Layer 2 of a small transformer language model trained on English Wikipedia (12 layers, counted from 0, width 128). Numbers have three digits each and are written without spaces.
A neuron adds its activation times its output weights to the MLP's output. To switch it off is to set its activation to zero at one token and run the rest of the model.

Output weights of the MLP neurons that the questions are about. A number n stands for (n - 500) times 0.00069.
n16: 592256500581272416418579763666871500205553428424512573535332585540763512270586442508712400584411704576192697540333581391448363436588695394662513631403614569543688568362575785368359560391679566475729360508399459508382407429508456605585403614728308390455345432676464639355617504580543160473581554304508558524707419568334546313445779473248512596553476484552431606424421415485473463332547
n23: 455405450571461356485387524654302321555520441527667516293504575344121612414576481421516796414680466859328349437323579445345398643356571424371524800654538409670659531579384435328409573377508352661538578558323536333441504508649454435892496307609467426720512438301554415660473480621739481748504456537504394535299572738618472473607528455595375527464701595337365559574504361471674655372425
n28: 475358306391590543331549474550625545452355410526462669542668548716699474488513483500390343668422434432754550556500467391285474025228264548488275653561589482583619682614393667358694556161346429353623332543425478635710309534661461634675629295317561476323397491659629743607332452612426345553613692649738291758557583738348790641636460455544276202566448535466478574380547475842370388453521
n39: 638500513434534473644528417421537533476455429388493490577476607555473571428490376580861440425421536536335272510632421486255596588548258357456611601396476708408507435386493563712427652575490517422463602244619441443462727510530446553424592354443529490633473558520337338575507303374471470827531482811706526439445470411400429520383462493586544780563465646572458334418673546458563418272718
n72: 438450414411633550362516262577637744454504377530467289560454319473407372602515354353612583374354811269488799370636482588397290659226527516503416485585684589434523508488609440580388753480406351579365588560511319718663343598631538582518423417378583399750508724546276417333452388511328533402673492588536511561512592737577488515597367715446146416457500573519357643523315423644648539568633
n82: 625482388580665551515529373591433443643400336633500551368512560583442329560377224592452516642377765710574331405636588429543263750591648645254401387524515440504504212572625398646223531298683542398403638620496827730324445469249535381557667369659652511500351543390531442331446572520589600680432578239571576700588500468639308488253492360540508646387384564516724484355566644649431351629409
n88: 456592374619443538507484321566477525653488651365548435429364308151396597536345358431427662610466435460580460321571712721485496485443730225743722440680571562591515527458717343292593384286579533762377299429493435536519294590366451463511438604382589532481489489572466493489585554542492696238347449445464595474458573439328559462671791485607542523713519300387527381606515613568526675794166
n124: 508504636408388374593590456467461376727465590650487391474444294565483624305525799469390491509735504573541536579427638260517834534764654372373464530368581363249399561614371560613530376895749648437513673637416456297320483479330375449596433488554467402767444543504500564896259456470453551650513424567206214250500772218338419371657509612684808487381531421500240671319582462308677312370567
n163: 559519488591394390528720488358463625187671527711377619576325434525448568430408641459301237512364759453633696599447251459846402480377694613515756617624624242563583639591597477394612480444545568517516459572575533874600249645335334536725401500580339373387394720622492520504572665178227365523554606465504951471587358549364458536468433410405484398500397463496463359240338476369484489533551
n177: 386392562705417623523307536550358485720500477468454424398476355615753731663442576400520488587536630537638533228763677560314568350671500399413537226500445516834431576416543427647461539425539512537496456512615588558633344496609413477450442289348418545345559516496429445368275685595517492509620249336450381540681573357820570406445350386472488548366942141639653629520575542317589507627204
n196: 732536631439573474542576370147375339461641676397618405470418592526563440385496405557535253880556492324110338474483550687612513543712364659385707547513373540300500651234739456319677440455586609718504651317617369558417500543627701323483383480388325798451530522422702466714572347384486218567500299740674513496587479465491308556525544421644474405346330719659509662637179492370810352590283
n213: 645533751563515516660536465436415344469417323407709422599387469430386642441765537654472302391684552594598427598519519418853406639640299671436736504465309520523607332504662385663625608598438496512485407642733508443579383550599261227500263518271299438504508512418577527344363472372550686578645335556516436426504590297606311758275265507626644352627358476376314504527396620702364471450508
n217: 682560532545616359520350386384420527342475565088543277563267480415318464539579500520611307601565473458500635350416539683363233456548369393611235396537441348590779641390416578564398496428468339675357593361551655290500601492746416335570625538496314367550608709415287404416587586617691418442545575430346633472569776447654629476607541701239625436776590414649709778689424531633261698504535
n268: 152445361684488575512337345519367489425596504590481223585366596879284321421389629688616422374623311450380475703208530341539346566378252572493582407807523576610532429576660355602627726566234439724663417516500580422376583597581582546485470410422600444520480543323539551504400500882504631417584451526784389543364519571742369535314673357548350555536468380590396400685426572478446584520466
n289: 524570463146699675423268458476301520546678504628618508623454458429516455504504712508407561429454452308522417395619415433384592360442382581511561673517418144351386734496418419508427405439682614384713633209387656383648663438676281808347625607444453406393471313637446698774398087525608545588550418400707230566458464250760681636410530640327358521776584327496686635537389560594435415554629
n292: 500594508535631573304663422745300382749445372496647333318454328531542470375331319395359360600407537617476363484691384387523434531419605291309714565441383441474433303516397322438436580552580688269599589470634562641418504290349542609377560401436496817607741662604799401588481387477301673607551300396606616454695474585376404718443468699609431539350453649373375535508569705420710643465481

Each question names a token from some text and the token that comes next. It shows the activations a of the neurons there, in the order above. A number n stands for (n - 500) times 0.022.

Then comes g, the gradient of the next token's log-probability with respect to the MLP's output, scaled to length 1. A neuron's effect is roughly proportional to its activation times (output weights . g). A number n stands for (n - 500) times 0.00074.

"ou", then "ld"
a: 497388495517512500498504613515501502492499499502
g: 356496641406402434556730454330655368573437390597533587576463371593334588558725481486367768377597442486530475516689383360493603452741490524614546388431528469643472570803573318400515510417485413365519254593671313446503368563500354389635448523397568423532419503406270408628386563611636900482570485542559664480219574248438449407456539340480474641597427358548354423482561538482782687549565
Which neuron, switched off, lowers the next token's probability most? n163

"re", then "le"
a: 501495500447500500484501499500503518498520483525
g: 405633523211635510630498558110562409590551478285564501411402297668466561493531480577487560443384476602505694501388399546513605685362282678662532392411377510360610496418552573456529628612603330219443715698371670534479371383387568452636615501523526379222445624545567466321515526330719472659475516705383401504560485543751220545631561469524437385415453349589665476603503625624604445437539
Which neuron, switched off, lowers the next token's probability most? n88

"o", then "ard"
a: 490502317503496497495501497487498487496509500535
g: 379367554366549357476498389623371391516577462400429421680440716276494518415422636581331596514463524488613411419427487443501399603461506469372429370427494610502755526574536421605419404690739678485449221704517556645401494785416480536497553644743592417433403605346523454650429383505575499556391489363224104453531543658452400540496448678359806469480460525841617543520487474480634500361677
Which neuron, switched off, lowers the next token's probability most? n28

"n", then "'s"
a: 509501500500525503490496508501500502498441494502
g: 595330818685529511469747363543374438554544593801487470541515271455383642341649552468267559609554516584428471559618596378459486582545648613506484519379433450597525422422490244468387505538433457392407505614582233528598619428520603567576548507724361476388584521358505403565446423713419434770539483506350579478273318305321687647464632439447632610424510442234374453521485309551795479340655
Which neuron, switched off, lowers the next token's probability most? n268

".", then " The"
a: 509502492660498503502501497504501501504457498500
g: 561649408161639381260415474527439381426602430456643421738532414668530469580498467453569604468546600405557667498652599152408419409424438520624421457720293244450420508444378416456418617386635641315595333326663630375547737667625466604506437424412459486368697393688305352618576557493500646417420365493463492481566529657661703419456635643542569646585443481625398538522629595292572550380345
Which neuron, switched off, lowers the next token's probability most? n39

"ut", then "c"
a: 498489501502501503495504503624497512502465502460
g: 655532492570395510414542309507529521578545454343579734688479482652733515658473649475542659439327538522561519522624661857609322430474493423528283241476505310518353326327439463125629323538401486483636379432704421501555502372573512462598483577770525470547586457629525424402666450660595417470337684479483554639357442670547367504666556678444360415488484462307278475521282521553305560519471
Which neuron, switched off, lowers the next token's probability most? n268

"ou", then "th"
a: 490504497471513488498514674505497451496501498499
g: 368538344452412494337456509606339472502519536467317627348474475630650406706289456435599467600358483598399377345601688245309622699341711770391623339511520611595594405500320648565439471582602776602532506334709444504546607565465714324449501521251457479588386520506415537706501412524513568559550598508490397517586309737709496489622325437568492441424558349405644563516421714376384424238604
Which neuron, switched off, raises the next token's probability most? n163

"l", then "in"
a: 500497498502501587497473501509507499502409500498
g: 736647386673447436492743183712494684546489441306738438444421384468459490580480486198557456511466472440567562612643495587602367552501377627446592424438461432469647662456333647464674429489629574443449404495521177609398286361695400646579308396476433519461715487469396471610655554445430526663384695465790366594387235597475613427424597563417270616357592558453419568480504510601591479354480
Which two neurons, each switched off alone, lower its probability most, in order? n268, n124

"ation", then "s"
a: 484502501474508505499501473506500508498502561502
g: 369361572544376367564520391427463553548204380470537736416403472364439474519474575566631562444609510433519518718416310608539604533601456807604240655433569701540254522516522535519517634691632438586507645429391550484425453439635489507452384570557588463476471689419467328244504530376550493220563581453360584522443357780409559398457429370421496490782342255688447524460504499664765571319769
Which neuron, switched off, raises the next token's probability most? n289

"c", then "her"
a: 491493500497512510506502501503517476510504503554
g: 449367579571710468669590542510473495504415602580578316333549710262466523638435511447360552433469524610526396393543430731284646545355573356524764501446354428647395353725611471411362484392431465400661512556045664501532524532598458490264526494571440436421655662164546648509512588438394385447628427445414487546600750519376481398274467535689405530388494585551537511778587684484578513575412
Which neuron, switched off, lowers the next token's probability most? n292

" ", then " |"
a: 500487496679495499358498512367496534447506500503
g: 597369507670292626500414389489448487581538579699416684522453624513542387679410384469670389603361357606551577446624436583455254633644457609610492471452547577512533434629425438348705514185518592455578562446504441444476466204478276653543466423427695594470410480621362513518578359313492534442339372629562439396579139724499609576629321449661445558677546438828302243621448536421614551612509
Which neuron, switched off, lowers the next token's probability most? n39

"ar", then "l"
a: 494505513502494490502499326498501488539440505514
g: 183575496643538513521625443466406330606381424531255363379467322450577591614535491576654385427482717823454265559238418544471684335668284525468532511505487543524592373384699402534532557477502467632481347439437481613516397338461473567499689471514510466520405484180636475520410339503436501410478473621570477588500652452392523796477565648707262702494446744788616423570367499664589425555460
Which neuron, switched off, lowers the next token's probability most? n163

"ment", then " "
a: 502499501504503500497488508509492501501466504513
g: 585426489464454507538603492560555445522686466567389401490680440588644434273421427473611687474691560363580597377536346467406500540472573315640675390432518450409699441566446601480695463533344332432488469502218375543483510284217617518587632637434332532609603620639665598478357460506620285704399228338459509710584540309459660275562476531804640562416622495641352461459514510350324696618320
Which neuron, switched off, lowers the next token's probability most? n268

"k", then " f"
a: 504514503500505516497515492505505459505502500509
g: 796511528640457478572752562540514731518673549538466604347553423229490630482508628650405466393303423474451370423528509518492580401400517650574422353457600376485664575569428653429453697374612753440396619529435533399509451290616380577619663546406527453358456655708418542509513446230494584295530382628473338536327392159487632481617586488392298485594562495515638363626270366499377328669724
Which neuron, switched off, lowers the next token's probability most? n213

" L", then "os"
a: 490434502545502494505503502507509534500500493500
g: 441528440422511606671551324459511712395447526408516397554696534372429657499462514510556448622558417354509754570569365504566652399599787486461413263687541377342643352410462508570670419582292491454444294591441433457387398598497602366513726488659313490559677391262658320383523504449444642368331575744426794584638292337467559687582465401541625563398575657186610448503537527386448472414608
Which neuron, switched off, lowers the next token's probability most? n23

"un", then "re"
a: 501494501511500471499403501496501497533503493495
g: 272328347574682584479401564612551550651502402622414559277493509630484554721712467413466703468567410432383417375599456643449263432593475184653660530568473454535327415617617468494427550497367771446412614474501426343517438373416589469609453713266395581275631477438456390710489572553494575509466221548717290509424355397560646677302539638523325522522616615511290557566575528577707428494661
Which neuron, switched off, lowers the next token's probability most? n124

"\n\n", then "S"
a: 509501497549502492491504500515501499427505500505
g: 528595618600347357527674376568389464460746439494578638426559433319573517517491530324316610612344442434285399692640659579427594535557470339563626713609559611532581554406616575208532533335493680703627396731368610314644537360715441610520266486289593475366476522313530436690557607472346630447421753506392548481504574230401363432477471477417180506566617431365583432354563503489482502571581
Which neuron, switched off, lowers the next token's probability most? n217

" ", then "2"
a: 500486497659496500361499514362496536455505501501
g: 557729463215576354546603626424573558485503483332626521564663346396439484389541456555343533404613656457487619662354637466506743331302423320342496554448412453561473529458458525763367467771522454520408465636540609437526437768624737585406571571483364277430572564411564535522444816673401400527544584474408440657309787329413368380370518670360514406307373524427658630333512609576393535442408
Which neuron, switched off, lowers the next token's probability most? n88

" a", then " s"
a: 497504499256498494729507505499523516466458502504
g: 463430504537609258325402306437497149633680714379556393553512429500496589432602558387365294657440584268546455719658488424487668501499446415450653648459653709434471456422654434511400483627603415291406395689397783502469624476367403709531653394259467518564601501572553443580453415393303681502522630458535449419200640597445428458659643351470753495627403517307473530449560460584546612546615
Which neuron, switched off, raises the next token's probability most? n39

"ard", then "i"
a: 510500500482354503496503498508495508498499496493
g: 663569380332508440521358557585566324466433435419443421638197404472602331403374538411579224508538482555326585587627593281778329434632515677505497455406456577452438482452531588600360591584427583493540587389604475576529524219741447308390565336544564442212655276316666524526348661783625413870587700481619596404527456593587600536484431525415440527637463436498531708630552469532453481480446
Which neuron, switched off, lowers the next token's probability most? n72

" of", then " m"
a: 471498498455508498500505499511515513499494495498
g: 635575346566585433408699311310443480489444508347507434366420314540404555543528622468431784578339654485469400376302613611400411560497468578595530647545396505608378654493624230472246532693491299406431618488763531535553610639652708495399266461459532666529473389477540446706511471536596788458701261581547365413484445237576384633534467398212644516518483551519570382352542638436460572680588
Which neuron, switched off, lowers the next token's probability most? n16

" an", then "g"
a: 499520498460499500856495495509499485517497498492
g: 661486691680461364400339596571656572429565471644287384552419422506648553521346318451534323619477569534349625335563617377304659493632397458613672489730510274556545539405526616498434489441399452526606570392507345305525410697696543423670488657386408517565839441497542664662443568302469335330665366505509292383739606545371467415334497624711450662507641481492404446541451469528262407554298
Which neuron, switched off, lowers the next token's probability most? n88

"p", then " st"
a: 500498510551496501504504504493503499500469504499
g: 492450872433622527617661373419231477505420569501290438570697495481522381526329301515359653490576351475479397530608529614392452548541443429636643484709300448563605442669575556538384489676401453565572496626559517430470420367516768501523348490489466433442367401733500335455616404396240737483669515468556646427432671533463413662578448392587237500650521404375361476690673526463258799428364
Which neuron, switched off, raises the next token's probability most? n268

"ce", then " d"
a: 411502501482500499500492500511500441501523506508
g: 449376443656434372475744365407571338483695440514504647693333371413483458441658609639520563460570544700415458516338707375448339533444300480405586474396380338500648634686343577382453394238448533459649460526477400593475764733365629681415465322495557420674648574662392453472596530536711752549546473573208418409556474824501537405423478360438486422569376377383614391635650488326484595567444
Which neuron, switched off, raises the next token's probability most? n16

" |", then " I"
a: 507506503499504496498507490571385504492505622441
g: 568413616631331689531556369634485584529410520581643602374540583301379492494634450376514446445402162544508305500854693751424618474598569423403689664397336511572399569463345698446503341389421531573288566571525544496452675533491433632547665553535708353478527498443420475509487378499360225405311509594422473555521625559492504608519688475375312538433236596376267442648589554452768527329635
Which neuron, switched off, raises the next token's probability most? n177

" ", then " |\n"
a: 501490496699495500380499509363499544475505497506
g: 394479451566573337431630550371575573376291554668267398350421496692602640513549617581585630407635447430537230428658526381361336482443634442387443604628438558536554426746659428365337484595340337378451601396465344441499586485381417346496448545786564368612594543615550355424587274634656690334438363464468415440460615427804547759547654594504439442722395534269574574696549493689458356511534
Which neuron, switched off, lowers the next token's probability most? n177

" t", then "ec"
a: 501499498500496499497500491506499631467474500506
g: 446491442486457408680972359532659673645540411506478442333313656397542493500471388571438640483457631464531600567364351755360546309493485400586579642431649432380287626517461428476531600427424505408614435262508337385587456599550638611642519407503706414679561714414632606486550265536408571534643211692437640637341517541359446385511450434368149694426493471486416459440551610561536466442504
Which neuron, switched off, raises the next token's probability most? n213

"2", then "4"
a: 498503493598513361497500499518494509492497504505
g: 366643364686336624373584428700717561588491405416429421562529593392542441584346527447327676374398501369427516815443559534308736536614417452451396543505717464641760488592361559452615481632583552518462431408357569554386508442593760689609581573460438754279602487440498475448460712456261535598610521583425456517269480414481367364329371659396464438675442236419313542378425571665405458406691
Which neuron, switched off, lowers the next token's probability most? n82

"ic", then "al"
a: 506499500498490501500491494500507514496498498546
g: 447583694217428389551566576617630237644424350581703456375469685414460443507430541473501431511325423452513276682713345672701612436515553484501645412354411691312568381528370397359785601495481587680358478433691556478417341406685306645599431480456583604460376738514306386336564540460510510505503587447403649530643600490437550278472522470435424491529387572507749465374471368701598517340741
Which neuron, switched off, lowers the next token's probability most? n292

"l", then "ate"
a: 495504490500501550495500492506502471502493498501
g: 668392626556509456497472468760634484335722479576474580563470658654403433315514320446541654530390492676374245364506570709649350493618447158292418303555543654431647483520443565435577327747444496428503620269382451498438556531762490666349421444531354670519411437409459535347610661474429687522552455321502372508502748380502568381390713452587505498638321623446601552515443422437674435651334
Which neuron, switched off, lowers the next token's probability most? n82

" a", then "is"
a: 499505499250493492767489506506532519521505502500
g: 466484489499442564358376399699336629519548419327566505342342476402525413454443413521827371427535502554446525546602579436536523402541597431452609670578569517521640332313500551479707426421497815521554373387431453498501558404619609043481492289449552587386581420374554459486573410551484461560534515651649589386393560581541604617576372396564514479807507273872346327554588596374714290731469
Which neuron, switched off, lowers the next token's probability most? n88